Layer 6 of a small transformer language model trained on English Wikipedia (12 layers, counted from 0, width 128).
A neuron's activation on a vector x is SiLU(gate . x) times (in . x), where the dot is the dot product.

Input weights of the MLP neurons that the questions are about. A number n stands for n times 0.0018.
n86 gate: -11 127 -111 145 186 58 -146 -175 4 -182 -153 -142 -68 75 8 -62 38 -261 -11 59 120 -48 -67 356 7 36 74 38 -33 -61 -62 84 -109 256 11 24 196 127 30 88 7 65 -114 127 8 -146 86 126 107 -89 -23 149 -145 -153 -196 65 -115 89 -327 -73 46 74 38 170 -156 -49 112 136 72 23 -161 98 -72 -22 -122 -136 169 -351 42 20 88 -27 65 92 -160 27 113 -31 -73 -190 -183 4 167 86 26 -144 293 -161 -287 -128 -361 -33 4 27 171 109 0 4 -63 -56 70 102 85 -206 23 22 -19 19 -115 34 -41 247 -69 101 73 108 -101 -119
n117 gate: -83 -153 33 -82 115 -158 -52 205 -162 -34 201 -93 -77 -25 -372 75 37 70 -246 75 -101 191 -42 27 7 -142 -54 22 -25 7 -67 -15 -18 -27 147 -8 171 11 91 104 181 -31 215 -309 -15 -262 125 -29 -15 -53 63 -115 30 -80 278 -33 -115 41 69 81 126 82 92 161 99 -40 251 -15 226 195 -130 -58 -147 -22 -137 -187 82 -62 -164 -66 -22 63 94 -67 -58 192 60 45 85 -79 -19 -25 -95 -15 171 -38 -36 -171 -136 210 7 29 179 45 340 -30 -173 -192 -61 -145 -206 113 -206 -96 91 57 -37 0 -63 119 -47 78 -200 -51 -41 -39 7 -37
n143 gate: -237 99 63 133 170 11 -101 -341 -36 147 393 -71 132 4 -79 -26 171 63 29 -136 8 -208 -107 113 149 -4 65 18 115 -41 79 78 -147 4 74 -88 60 34 140 205 -167 -158 33 -31 0 -165 -76 156 74 -57 22 -22 33 -44 -114 -48 -361 53 -76 252 19 22 -299 99 234 110 -230 301 -11 -30 -41 -40 39 11 -146 179 -79 55 -19 43 -7 78 77 -30 -116 -71 -29 -26 56 55 -56 -86 -33 155 -64 -117 55 77 147 -66 48 -40 -105 -64 -27 72 -229 126 -57 -58 -72 136 -49 340 118 83 -77 -51 -195 47 -233 67 -7 -15 60 14 -33 -8
n148 gate: -243 32 -18 -88 96 122 -125 46 -110 144 -93 -103 4 182 -292 0 -120 -65 246 -32 -8 -146 -75 80 121 -42 -131 54 318 -51 147 -58 14 128 -36 26 -231 40 40 -18 0 220 -106 103 51 -125 -153 21 120 -211 7 66 -160 -78 -14 157 233 481 67 -84 -15 137 -18 166 -97 -50 75 14 -200 -41 146 -36 95 -75 -180 69 -55 39 -44 68 332 40 -51 -114 64 -91 42 -99 47 -139 -241 98 163 4 -21 -126 -79 -14 -122 -118 -40 103 -62 -96 63 204 -18 7 67 -110 48 137 148 -74 -11 -141 65 -68 -48 -11 21 11 153 -125 -33 -24 0 -118
n174 gate: -196 -185 28 -41 -195 -123 -87 -49 -69 24 -48 -130 128 169 -24 131 -78 -47 -39 -38 78 37 40 -37 -35 -34 38 -128 122 -67 -28 0 0 194 171 -436 -67 -59 66 -79 -168 -100 -110 -241 109 131 -121 65 -27 52 -43 161 -227 234 39 -31 110 143 -115 -161 -227 197 -179 198 191 -58 12 -101 -12 115 -197 -112 0 -169 -307 -165 -24 -173 -47 -29 -79 90 -210 -79 23 247 -15 63 -24 -167 -82 49 35 36 34 -155 -143 12 -4 78 12 95 103 277 196 24 -171 -106 -4 203 199 -74 -111 -72 28 -106 93 139 249 27 154 39 -189 -50 47 326 61 8
n185 gate: -235 -181 103 -35 -93 -26 67 115 -25 56 -72 119 146 40 90 -104 -63 -172 77 39 69 191 99 -235 -177 -14 129 0 -104 96 126 18 51 72 -40 -57 145 -26 -15 37 126 -4 52 -265 -22 7 68 68 15 26 -247 -192 -92 -22 -146 -70 -147 -344 -22 180 55 110 -18 109 63 77 -47 29 -140 -64 152 251 -127 -126 -114 251 67 -87 -56 -46 89 -103 121 -30 93 -33 -110 234 -70 59 81 -81 -40 162 -4 56 -43 -145 -4 31 -55 322 260 186 34 180 -88 287 -106 238 164 117 149 18 -113 -82 189 -62 -15 -209 -105 121 -37 32 33 49 -97 -19
n186 gate: -121 69 32 -93 -93 171 114 125 -3 29 -43 -99 -73 31 -46 -28 229 28 178 -163 -258 -108 55 -332 183 -91 -134 45 27 257 36 197 -70 -164 -81 -29 -39 -60 -143 -265 14 -71 -99 40 -101 -192 -76 -82 -159 47 -92 -205 67 -31 -136 78 -127 -111 -34 -125 271 207 210 91 37 -42 -121 101 11 -4 64 -45 103 -145 7 -7 106 207 60 -26 71 -18 56 92 -186 7 78 -103 -39 -22 85 17 21 -54 -24 50 125 -128 18 -74 35 168 -4 132 288 43 115 190 -181 -59 -54 31 -25 7 -184 -195 42 80 -124 -124 41 -91 74 -55 14 210 14 78
n197 gate: 37 115 72 -399 114 15 -141 -103 165 92 -70 133 67 -155 -207 0 -34 -60 -266 29 75 100 -27 -44 200 246 218 -49 -70 -34 145 121 172 129 278 -62 -259 80 -37 -8 -44 -12 64 51 -52 -88 -58 133 182 -112 117 -87 87 78 277 -148 99 -12 55 36 87 -150 19 79 -170 37 112 161 -19 -150 76 60 44 -171 -70 -115 -15 48 30 51 -8 147 274 -30 137 113 -44 38 -273 129 -42 -44 -53 62 84 -108 -186 -22 112 -56 -117 -18 122 80 -189 -39 237 -106 -97 89 -192 -202 111 -7 -58 172 217 19 72 -159 -41 -204 -80 56 -114 -93 100 -107
n234 gate: 143 105 -14 169 194 105 -136 -52 194 0 -99 154 -95 7 119 -50 114 -198 -11 182 63 4 0 19 -73 31 -45 -81 -76 -146 -133 -207 183 63 -96 117 -172 83 -35 182 -136 42 -150 283 28 54 -92 -146 43 0 29 -7 -259 77 -187 14 -235 -62 80 85 199 -58 -181 236 -10 -197 14 -130 93 98 75 18 161 -59 -7 -7 -140 -49 82 19 -218 14 0 -14 45 -64 -106 -18 154 61 29 -14 78 76 -120 65 200 0 -87 157 -82 0 36 151 -91 -204 21 4 179 24 -72 14 -14 -223 175 -14 39 193 86 59 -17 -238 -71 -192 150 -17 212 -137
n266 gate: -7 3 -4 155 -85 153 -201 37 24 61 -25 106 -125 -86 -93 199 18 -42 35 -61 327 33 91 -15 -24 -84 -17 7 51 88 -78 123 -7 145 59 -123 -120 216 -17 -35 -65 201 -200 -216 -132 78 133 -103 39 -57 239 -35 277 -75 -45 42 -3 332 -44 -50 -4 -207 7 160 221 -10 97 -135 70 -46 -81 -225 7 -31 127 48 -141 62 -141 22 -88 -18 79 60 164 74 17 28 56 -63 -120 -27 49 215 -47 -289 45 -90 -179 7 -24 61 -64 -149 -54 -229 -35 14 241 38 7 -271 125 -125 101 -102 0 21 -7 -96 -103 108 32 -10 -127 173 -51 53
n270 gate: -134 -192 165 202 -19 -4 126 151 -141 361 -44 -39 77 -122 60 -67 82 -35 -89 4 -45 -29 145 102 188 79 -42 -15 205 -90 32 294 -147 -4 82 20 91 118 -15 188 -69 12 -192 -78 124 47 -157 -175 -86 40 203 27 12 233 -185 -157 -53 163 107 94 203 -94 -214 151 -108 -166 -61 -73 -160 -226 51 -85 8 -50 186 74 -193 -88 -59 -65 -12 39 -81 -122 210 23 131 177 -39 4 -12 -135 -54 192 94 -107 100 -77 56 263 -152 -49 28 -111 -72 -52 43 47 309 -180 -119 -50 226 -238 -232 15 19 -216 252 53 19 -195 110 73 47 11 157 20
n306 gate: -144 -151 -42 -7 -10 297 14 146 75 14 161 -14 -232 109 -42 -53 -70 -55 -55 17 -69 -114 -90 -15 10 -143 48 -107 -95 112 99 171 -48 32 38 -22 4 254 72 42 -106 -48 -73 -95 48 162 -65 -31 80 259 108 -10 52 129 -169 185 139 106 -65 100 -139 165 -187 62 10 100 45 52 3 -188 95 -169 -95 24 -130 -26 -197 7 84 -44 -63 104 72 -144 123 185 100 -102 -3 167 -150 90 111 -114 104 99 100 79 50 91 -7 -132 -14 -208 257 -43 -159 87 25 -256 -120 -207 -149 101 64 -108 197 -100 225 44 -144 66 66 126 84 10 85 74
n86 in: -280 108 -31 70 -137 254 146 -73 42 -190 261 4 46 15 -238 -4 -62 -89 -314 124 -208 87 -52 61 46 -82 179 -258 281 90 -43 35 -247 -28 -58 56 193 99 -54 -35 15 70 -23 208 310 75 -68 118 195 -203 -109 20 187 -309 143 192 4 258 57 30 66 -49 -82 220 -82 108 38 50 -31 -139 -212 27 74 -31 133 33 -106 96 -130 -53 55 -43 0 189 -164 -8 34 -31 -118 62 -67 -15 97 215 -53 131 127 73 -8 139 -140 27 -24 43 -176 52 -214 -207 -116 76 -83 8 -4 -155 -68 148 -62 81 16 0 -219 86 35 50 204 -41 -84 -111
n117 in: -93 -48 -117 -20 -191 -65 -80 118 -22 -123 -47 305 19 166 -265 31 -53 -19 -4 113 -154 104 78 206 -189 -7 -52 -7 -235 110 15 -30 131 -156 203 105 103 179 78 -45 -129 148 8 -181 41 -156 210 188 -91 235 64 61 -102 -111 -112 144 81 361 -158 -29 -42 -40 143 90 187 161 -126 -86 174 -96 -144 -89 139 245 -43 -83 -186 -104 -84 28 -30 11 270 72 -63 155 15 53 -64 301 83 -44 -86 197 58 -31 -11 -70 -27 -135 72 81 -129 -99 147 -12 124 -72 124 0 -8 161 -88 -18 -8 -249 7 71 190 -74 -119 -34 23 -122 -118 -164 -55 31
n143 in: 67 8 31 97 -22 105 146 263 238 -43 -251 73 -132 4 101 -216 42 -102 110 26 -60 16 67 380 131 -62 63 -98 -89 -221 -69 103 60 150 -65 -161 200 -212 -193 -356 78 93 -103 68 -136 -158 59 71 -15 159 -96 168 -46 -205 -8 -248 -204 35 -209 102 84 -74 110 30 -69 11 30 -53 168 93 -42 173 188 -75 91 0 8 19 146 52 -92 -206 7 292 97 -199 -15 4 11 -49 -130 -66 -27 35 -92 19 75 -71 -191 -92 -88 -15 50 154 -12 -31 243 -57 -126 -19 31 140 109 -133 43 -15 94 68 254 227 131 23 -115 -161 -38 90 112 58
n148 in: -73 -106 -119 0 130 169 105 -74 -159 41 -133 -127 59 51 -177 191 0 22 133 47 -264 -223 -169 -31 131 -78 -80 62 256 93 109 119 -81 31 4 271 -64 26 59 100 -141 165 -145 -136 177 0 -202 177 134 57 52 56 63 -305 -128 -130 162 117 65 210 148 -47 -173 268 11 -62 80 18 41 -19 -89 -154 101 -51 61 -203 97 -98 90 213 4 -141 126 -11 149 -74 -235 -15 283 158 -115 111 26 -148 -39 261 51 47 72 82 152 94 -7 -30 -125 -38 85 -33 -19 -109 -154 150 72 25 95 -133 66 33 112 25 73 -56 127 95 164 4 69 -116
n174 in: 98 -226 9 9 -215 -316 -153 -181 143 -22 -240 39 142 -187 277 -180 -104 26 -133 -29 95 302 85 -54 -132 -41 253 167 -139 87 74 -108 99 -300 34 -80 35 26 351 -247 -114 -55 -108 -262 -86 88 -156 4 -43 -53 -186 -213 13 -93 158 -243 -303 -128 -101 -46 100 29 -237 296 -17 -17 102 107 39 -26 70 -47 -168 -280 -121 -105 96 -68 -283 -14 -200 73 -106 -275 118 -56 -104 65 4 -14 -96 -191 -112 66 -138 -79 -21 115 -53 105 91 118 31 79 305 -35 -34 -182 -76 161 -75 214 48 171 -182 17 -81 47 -83 -233 98 125 -70 -17 -87 94 144 -88
n185 in: -130 134 -55 -4 -72 118 59 53 -79 134 180 -118 69 -8 -122 63 66 -42 -27 30 49 123 32 -94 -118 30 -80 -100 57 -124 -75 183 12 -285 -27 176 55 0 -192 4 213 -124 144 93 8 90 -68 -224 -8 -16 -222 12 -58 376 131 -187 159 210 -121 93 -148 30 -112 -158 249 -50 -210 0 152 91 8 92 155 0 64 37 -35 8 -168 -114 31 -148 -238 121 156 -86 71 -157 31 58 468 -224 -62 12 -202 -170 69 -179 4 208 -128 -208 -4 114 -183 210 -73 19 -4 148 -154 54 107 30 -127 87 108 -54 -71 -95 141 81 101 -84 47 48 -91 130
n186 in: 223 182 62 -98 11 98 163 165 19 114 277 -82 15 8 -184 -43 39 -15 -88 -22 -81 -49 92 -227 53 -133 -170 -282 7 120 27 128 141 112 19 -12 58 -211 -210 77 -72 57 232 -12 153 -230 250 -45 -93 216 -15 -252 -27 102 -42 81 -90 -149 -102 -218 205 41 188 92 122 157 34 34 127 59 116 -133 -154 -246 203 101 140 193 -12 4 85 39 -18 140 -143 -220 174 -39 31 -29 105 323 134 -39 -67 -4 99 -45 173 -199 216 86 47 -47 -233 -43 -42 12 -79 60 -165 11 -86 48 32 -37 118 -19 -210 132 49 31 174 -155 -47 15 26 -66
n197 in: 8 159 -171 -60 55 -12 94 25 24 111 58 -143 0 4 -86 -168 130 125 -64 -78 0 -141 -272 200 219 132 32 116 -43 -45 -25 170 237 -88 218 -92 -33 -147 56 -215 147 -52 174 4 96 -29 50 32 -195 74 -101 -146 49 -87 88 122 -165 334 178 12 -53 0 -73 -40 0 -56 -92 8 -36 -235 -330 36 -55 -36 -33 64 82 56 -53 -63 28 81 107 57 -36 93 74 180 -146 125 89 -8 262 87 20 -8 -395 -171 -132 -187 -206 -67 -168 -25 -17 0 254 227 8 -115 144 369 123 -47 -71 -102 -277 -52 -41 -139 -223 -340 130 103 0 157 -36 53
n234 in: -232 -59 68 67 150 -88 -136 82 175 72 -116 -19 -30 -4 229 140 -19 145 41 14 251 190 -155 -161 99 29 -95 67 -109 113 -193 -34 149 298 -187 23 49 243 182 87 -106 24 75 -35 -19 57 69 48 98 187 -64 117 -90 -22 0 34 281 19 7 65 -60 -138 -45 -7 -57 -212 -59 52 75 160 -143 -48 8 -151 58 59 132 -184 249 -137 56 -157 159 178 -92 -199 -47 60 -226 -60 -23 108 112 -42 -76 115 37 99 -99 91 30 106 64 19 -180 -65 -97 37 -181 33 320 -89 19 11 15 -171 -264 -178 106 11 -41 -135 185 48 68 -231 -22 -205
n266 in: 204 52 92 227 103 43 64 -218 -168 -22 62 107 161 -76 7 -68 -78 -14 -18 -75 -22 -93 -47 -70 -87 17 10 -122 124 -159 4 301 -217 -157 134 -98 7 14 231 -71 -90 184 60 -203 -32 182 -62 231 -85 68 78 -216 92 24 10 134 -76 101 -93 30 64 -167 -21 49 162 7 63 -325 194 -14 -67 0 -152 31 -73 -78 -263 -48 -46 -129 -11 395 -23 50 21 163 48 150 82 -23 74 129 109 -105 -55 -4 -125 35 -7 119 7 -45 -78 -4 72 0 119 -11 189 59 36 -112 -75 -72 58 27 -10 303 21 10 80 32 71 28 18 234 52 18
n270 in: 53 -54 -4 146 241 13 300 131 102 179 -43 135 -112 234 98 -4 -147 212 96 105 127 279 303 -132 -247 76 -156 12 183 -130 -203 286 62 95 33 22 -30 68 -129 -80 45 -174 -105 -26 -141 -212 22 -119 -21 132 172 21 -67 189 -207 -76 147 94 -49 -100 -46 -280 -296 -100 20 -137 -219 -154 46 -4 -51 265 -88 -33 260 22 -97 -82 131 44 -307 109 12 8 123 29 383 -106 160 -62 122 -44 42 107 -24 0 54 16 -21 132 79 212 -63 -68 -73 227 -67 -180 -52 103 38 62 77 -77 -236 -81 -100 -25 110 -78 82 -176 135 37 38 238 -62 -237
n306 in: 35 -181 105 -164 106 4 -113 72 84 202 -149 -37 -32 -135 -268 -26 101 201 -172 -35 91 -84 -123 8 -4 35 39 50 -148 -54 -88 -337 140 138 176 116 303 -212 -104 -94 32 77 -65 60 75 -22 -123 7 -91 -240 -130 7 184 -46 114 -14 63 -59 11 17 98 -63 -36 -22 -117 75 174 -208 -159 -7 -65 -79 19 -11 56 -209 146 78 -80 53 4 18 48 -4 173 -87 -240 222 40 -100 -80 170 43 -181 -115 151 -53 -110 -48 8 -108 137 -168 44 -111 -148 194 -170 -48 -89 147 4 88 87 67 -98 -64 50 -51 53 11 61 -11 -220 160 -72 -74 -300

Each question shows a token from some text and the vector x that enters the MLP there. A number n stands for n times 0.011.

" platform": 2 35 -6 0 77 -76 171 106 -77 -123 73 37 -23 118 70 -162 143 -114 8 50 24 -1 -32 -344 -70 -1 60 -134 -55 -139 22 4 -54 -82 46 -72 -25 -151 61 -89 -27 33 93 -27 -14 120 170 86 -6 131 103 -18 51 23 -1 -99 49 126 66 -56 -7 -3 16 -6 54 -92 -57 26 144 -21 57 -86 -218 153 -5 19 23 -14 0 325 160 -157 5 73 143 -105 31 -38 69 -92 85 -1 178 32 -79 40 -35 115 -96 -99 36 -75 -147 50 -26 -41 104 33 -57 29 32 -116 -6 112 200 92 -111 43 -18 64 2 -63 -9 139 -97 -103 27 -32
Which of these neurons fires most? n174

"A": -11 25 45 -143 7 53 97 -7 -95 20 34 -68 31 154 43 14 126 -70 -86 55 3 66 -55 49 -94 34 -9 -29 -1 -10 -155 -43 -162 -32 133 58 -16 -98 -66 109 56 -48 3 62 47 23 171 189 64 80 -56 122 -4 168 52 132 76 42 187 76 -122 35 16 -62 -120 -15 28 -5 51 -23 59 63 -66 -1 72 -97 34 222 -46 58 12 -129 201 61 -63 24 8 -50 152 -152 123 46 30 12 -142 59 217 29 -291 -40 -65 23 4 52 -74 45 59 -46 -47 -222 -97 -105 152 116 130 91 -188 86 -19 46 56 -116 -37 -71 -79 -63 73 -77
Which of these neurons fires most? n86

"s": 19 -45 112 -37 -65 -57 180 104 -136 -25 61 -70 -27 173 165 -163 68 -87 -8 6 52 21 -51 -310 -98 -4 -2 -17 -45 -113 35 -20 -93 -141 128 -116 32 -46 -40 25 -33 36 8 -185 -10 17 263 51 81 -71 46 50 59 78 48 16 -6 99 17 -32 27 -64 -4 21 9 28 -111 -56 23 4 194 -66 -53 163 -1 61 67 -74 -21 215 -46 -59 107 58 52 37 -10 -57 128 -128 -43 -33 39 -110 -92 9 34 -29 -95 -124 108 -145 -76 156 18 -87 131 2 -100 -162 -24 -113 53 111 150 87 -104 137 -71 -60 71 -162 56 53 20 -95 -29 -25
Which of these neurons fires most? n186

" possible": -66 -24 79 17 2 -18 148 114 -139 -130 10 -34 -20 117 112 -119 -52 -89 -13 122 -61 152 -79 -306 -143 -9 60 -159 55 -33 39 -165 -123 -95 68 -51 -24 -68 30 4 -17 38 -25 -18 4 170 302 18 -44 -34 -65 66 -15 92 98 9 15 3 48 -24 -140 -54 -38 57 40 -154 -2 0 -30 48 17 -54 -48 112 -42 68 -16 -93 -1 194 -38 -14 25 36 50 -44 34 -22 9 -231 80 -76 15 -47 -58 86 110 13 -59 -114 -23 -71 -138 79 6 -85 -19 -2 -72 -3 -58 -36 165 132 137 100 1 64 -108 -170 -97 7 -18 112 -139 -99 64 -160
Which neuron fires most, and how strongly? n185, at about 5

"eli": -37 56 -108 -137 -31 -70 99 29 141 -33 26 67 15 100 11 -102 30 30 -98 76 192 73 -123 51 -134 -31 -45 -143 163 -179 64 11 -45 -170 167 73 181 -68 92 -58 275 146 -18 38 -13 91 -32 120 -11 200 -29 178 -21 241 97 -83 8 151 0 6 -34 60 161 -30 16 140 30 -123 -50 -124 209 -151 25 102 -36 72 24 -44 69 122 -62 23 104 57 -49 -117 52 -32 1 -5 14 51 55 97 -78 25 152 -48 -140 -3 -34 4 -67 17 32 -133 126 78 -100 -147 -142 -74 10 43 60 59 -157 -44 -61 9 -50 -47 118 -32 36 84 83 12
Which of these neurons fires most? n306

"National": -2 55 33 -56 -58 -38 194 127 -18 16 -67 142 65 149 116 -151 -13 -15 62 50 -32 157 -92 -72 -163 35 -60 78 65 99 54 -95 3 -114 -67 -76 -94 -56 18 -23 120 -19 63 -116 104 94 197 209 21 228 109 49 -37 -7 -43 82 61 121 69 47 -68 16 -54 -33 -26 -56 -71 16 59 -7 128 105 -230 30 -30 -16 -9 -5 28 197 -11 -127 42 75 -65 -65 110 -118 65 -135 29 0 -4 -37 -60 -27 170 -66 17 -52 -89 87 -105 151 -7 47 -12 -19 -65 -48 127 42 92 164 192 63 -133 125 14 -145 10 -196 27 -54 -114 -48 164 -67
The two highest activations, in order: n306, n86

"e": 79 13 99 -45 6 83 205 188 -108 101 -57 -83 3 60 84 -112 113 -51 -53 101 34 87 50 -132 -30 -20 -27 3 47 -122 -49 -55 -197 -82 48 -26 40 -120 -54 23 36 -2 -15 -129 -18 80 281 48 30 -15 70 -6 -33 107 15 -61 38 90 84 0 -74 53 15 -37 18 127 -133 46 112 -90 58 85 -24 160 25 92 7 -20 -67 153 112 -47 145 95 -30 -39 -63 -158 23 -59 100 -90 36 -55 -51 -38 91 -14 -229 -52 182 -35 4 1 -47 -25 62 51 -87 -137 -75 -39 53 88 237 164 -194 126 -12 -96 85 -75 89 188 -98 19 -18 -37
Which three neurons fire most, strongest first? n306, n186, n86

" Me": 96 -57 27 -139 -47 -73 -13 205 -1 -116 87 -33 47 182 98 -72 -37 -34 -23 57 85 20 -46 -7 -175 -61 -62 -143 73 -104 -20 -39 -89 -37 62 -4 -51 -135 -32 -46 95 5 -172 -116 -7 -90 157 65 -48 57 -67 -28 106 40 57 -59 21 13 -18 126 -58 10 -1 -112 12 91 -151 119 45 -97 35 40 8 99 20 16 44 81 -14 151 -6 -50 67 85 -39 -110 89 -26 22 -188 119 -25 8 24 -45 41 106 205 -95 -119 164 -92 -51 -25 -90 -74 -27 -26 62 -242 -257 -207 -1 -49 20 173 -256 5 -145 -4 100 -156 143 87 19 -42 111 -20
Which neuron fires most, and how strongly? n306, at about 0.6

" South": 71 17 -17 -65 -147 -152 -24 166 -37 154 -22 85 -14 122 15 -27 28 -37 -70 142 116 69 -7 -155 -65 63 -107 -73 -21 20 -12 -48 -148 -108 48 -45 -2 -153 44 -86 99 5 -163 -39 -24 84 130 113 -20 -12 99 120 -41 23 -25 -43 106 -24 161 16 -62 35 -7 -131 79 -81 -155 -8 192 10 144 -96 -144 161 -11 12 34 39 -106 174 86 -113 149 -12 -36 -101 -47 -55 69 -195 -4 -22 48 32 -203 -31 7 63 -138 -100 -55 -65 40 75 -4 -154 36 -21 53 -43 -17 18 -5 133 44 104 -34 296 -30 -89 69 -206 78 -29 77 17 -72 -49
Which three neurons fire most, strongest first? n148, n266, n86

"for": 91 110 4 -153 -28 17 167 -5 -28 -88 120 102 -68 113 201 -32 -172 -47 81 182 98 53 -116 -108 -116 -54 -115 -129 -62 -42 60 -61 -103 -66 107 70 -72 -86 184 120 -128 -72 69 5 6 7 70 82 -7 14 -96 103 17 109 25 33 71 35 39 63 -54 36 51 45 105 -12 -159 -99 -4 -40 -9 -227 -165 63 -74 78 5 -63 -69 211 -64 -139 2 -26 7 -41 -39 -57 36 -167 7 -70 180 9 -216 57 121 -76 -53 -35 13 103 -42 174 10 -48 93 48 -80 -11 -199 -94 -29 86 26 134 -94 69 -90 -1 -33 -40 -5 144 -107 -94 202 -80
The two highest activations, in order: n234, n197

" respect": 43 12 26 -41 139 81 47 192 47 -85 64 89 2 33 200 -161 57 -152 4 103 46 21 -71 -240 -23 60 -51 -53 86 -20 130 -12 -87 -107 19 -136 68 -262 92 -36 -182 -183 126 -13 -22 -35 37 21 -129 58 -64 -18 59 134 152 -180 24 134 56 -23 3 34 -61 -101 -51 -93 22 -75 -5 2 90 -190 -80 93 -12 138 -25 75 147 268 -63 -28 -11 -57 26 -19 126 161 -68 5 58 137 -10 -33 -12 -26 17 16 -88 -156 106 -94 -168 47 -9 -93 13 72 -66 -96 -27 -46 61 38 77 169 28 111 -62 3 76 -32 -45 98 -113 -61 165 -146
Which three neurons fire most, strongest first? n197, n186, n117

"ff": 65 93 52 -83 -111 -62 120 -6 -97 -31 38 96 -91 99 35 -40 -20 80 -97 148 214 -16 25 17 2 -102 57 -118 -6 -69 -62 74 -96 -61 118 -23 136 -106 -31 22 84 -129 10 166 110 93 199 12 -75 94 65 152 26 66 160 -26 -8 161 32 16 -185 150 26 -53 -78 32 -125 7 123 -71 128 34 -185 54 -83 115 -34 18 -157 164 26 -107 21 129 90 -38 43 25 -30 -183 -47 -81 14 71 -71 -69 -6 118 -121 -54 61 -27 -20 120 11 -107 -24 -29 91 -271 -48 -49 196 -32 6 100 -158 -7 -57 7 61 -26 111 119 -110 -2 164 -147
Which of these neurons fires most? n270

"|": -7 -24 -118 -103 -133 -126 64 194 -18 -33 -100 -26 1 138 129 103 91 -48 -85 -51 110 126 -178 -104 -134 9 76 90 4 -55 200 -40 -89 -19 82 -37 54 -105 104 19 76 -169 -147 -60 -53 67 242 127 37 36 21 197 172 6 -27 57 10 116 108 40 39 -48 -39 -73 -71 -17 -98 -123 46 -7 25 -85 -154 -11 -93 98 30 -15 12 66 -31 -49 38 73 -22 48 49 -103 -58 -338 60 37 -51 -116 -35 20 -52 -126 -75 48 50 2 54 -1 21 125 40 -93 -94 -142 12 -52 21 78 159 -54 -86 42 -70 7 -28 -37 12 39 -30 -109 110 -130
Which three neurons fire most, strongest first? n174, n186, n148

" |": 56 22 -13 -268 52 70 96 74 -139 83 -91 25 -63 32 34 76 165 -137 57 -4 -26 253 29 -64 11 109 -57 18 0 -78 54 43 -147 -70 -27 0 20 -151 116 82 44 -168 51 -16 50 50 132 152 10 44 102 52 129 -19 72 -70 95 12 1 77 58 -9 47 -99 19 -6 -118 19 -37 -74 30 83 -235 -31 -138 81 21 138 -48 161 -175 -90 45 201 -107 66 59 -93 -21 -207 7 -75 94 -114 -2 70 73 -60 64 -107 81 -14 52 16 -60 92 109 -64 -103 -58 19 -36 -71 102 242 56 -71 171 18 -22 -72 -119 19 53 -75 -17 102 -140
Which of these neurons fires most? n186

"all": 34 -11 -15 -158 9 16 200 -9 82 60 -67 106 40 45 11 15 -24 -30 -36 37 -91 181 -42 -406 -42 105 -1 44 -69 -139 3 -75 -138 -172 64 -45 -15 -74 30 17 -1 -43 -68 0 -33 161 101 107 -13 72 60 -39 -32 8 -11 -5 127 98 -37 -6 82 86 -61 -90 -1 29 -20 -90 44 -68 2 143 -166 126 -117 125 123 -11 41 189 -34 -209 -123 36 93 18 85 42 -36 107 42 -176 91 -52 -119 36 107 43 -93 -62 -92 -20 57 76 -68 -28 155 7 -116 -17 24 -55 131 9 34 43 -145 43 -140 34 131 -198 156 104 -103 60 -45 -61
Which of these neurons fires most? n185

" Cho": -6 10 -101 -18 76 -41 -28 178 -80 -188 137 58 21 76 10 -85 -2 -41 -47 121 183 -84 -2 -22 -163 -118 -48 -109 -99 -66 6 -29 -3 -101 54 21 -22 -105 -9 -37 139 -67 -178 -124 -76 66 170 267 -153 118 23 0 121 11 -18 45 -88 144 106 -31 54 36 9 69 -27 40 -58 4 33 22 42 13 3 7 110 112 -10 5 -53 236 3 -40 68 60 -67 -50 88 -146 97 -254 69 -58 33 -48 -14 3 148 189 -129 -126 -56 -29 -12 58 5 -99 31 -55 0 -230 -55 -62 125 50 46 95 -188 -30 53 -62 -5 -159 68 69 14 19 125 -112
Which of these neurons fires most? n117

" he": -88 116 73 -110 49 86 84 214 -36 -4 63 3 109 81 105 -13 22 -143 -1 61 2 138 26 53 8 1 -42 -143 133 -16 68 -172 -201 -6 108 59 -18 -79 -15 43 11 14 98 51 -35 -27 152 152 -15 17 62 68 94 -95 57 47 98 -13 33 -28 -41 -7 16 -110 -106 179 103 32 103 -2 22 85 5 10 -4 33 -27 2 75 258 -102 -182 98 104 -43 -37 41 -89 -37 -216 99 -160 52 -245 21 -42 23 -77 -45 -238 -25 -24 -125 76 -66 -169 -3 31 -17 -92 -99 6 -31 -2 99 36 -142 93 71 -66 -5 2 164 2 -143 -136 14 -3
Which neuron fires most, and how strongly? n86, at about 2

" He": -59 71 25 -50 43 78 142 180 -43 -29 103 0 123 94 113 6 -34 -113 12 9 111 110 52 57 15 -103 -18 -111 81 89 41 -191 -159 29 173 119 -2 -47 11 31 3 4 -7 -88 0 29 171 146 18 13 67 106 64 -81 61 61 47 15 51 -48 11 16 29 -97 1 164 66 22 117 -14 68 12 30 -15 -8 34 -37 32 17 289 -71 -125 100 171 -47 -50 28 -39 3 -248 135 -109 15 -210 -25 -38 2 21 -67 -149 38 -68 -136 65 -79 -110 -49 16 -37 -161 -237 -70 -68 -33 86 53 -136 45 111 -80 3 -64 72 44 -165 -133 -7 -59
Which neuron fires most, and how strongly? n117, at about 2.7

" to": -94 -87 -65 -119 -41 92 35 82 22 74 -40 92 69 110 16 -73 229 -43 66 8 129 123 -25 56 -11 68 62 19 134 96 -64 -43 -148 -106 154 112 -25 -80 82 265 -51 -57 54 52 140 100 199 92 -77 10 -3 76 121 59 -65 49 -37 -23 122 43 -54 106 -37 0 -80 -37 -20 24 114 -80 -48 -58 -39 48 18 34 -21 -45 37 299 -24 -293 46 -17 9 18 154 140 117 -212 -5 21 26 -74 -30 86 20 91 -146 -143 -76 -14 20 140 -45 0 74 49 -49 51 16 11 -73 74 127 -121 -77 124 19 -10 -158 -15 47 45 -26 -24 -161 -2
The two highest activations, in order: n86, n174

"sa": 90 82 -48 -132 65 -20 -6 119 -62 -26 117 29 -19 -5 192 -206 51 -18 -182 180 322 -116 -89 -32 15 -113 19 -131 -92 -86 39 -7 -78 -27 59 -94 30 -49 10 -11 88 -76 -263 -54 30 78 164 60 86 81 -29 124 -5 8 59 4 -70 75 63 109 -53 81 -94 -42 -59 161 -98 83 67 -14 85 41 16 139 41 158 55 99 -27 171 -45 -59 26 -14 60 -94 21 -42 -105 -147 68 -124 21 -62 -32 -144 -43 155 -183 -67 22 -135 -26 114 37 -42 99 62 8 -53 -71 -71 117 -8 -57 99 -221 50 2 -86 26 -160 177 -86 -92 55 52 -1
Which three neurons fire most, strongest first? n197, n143, n148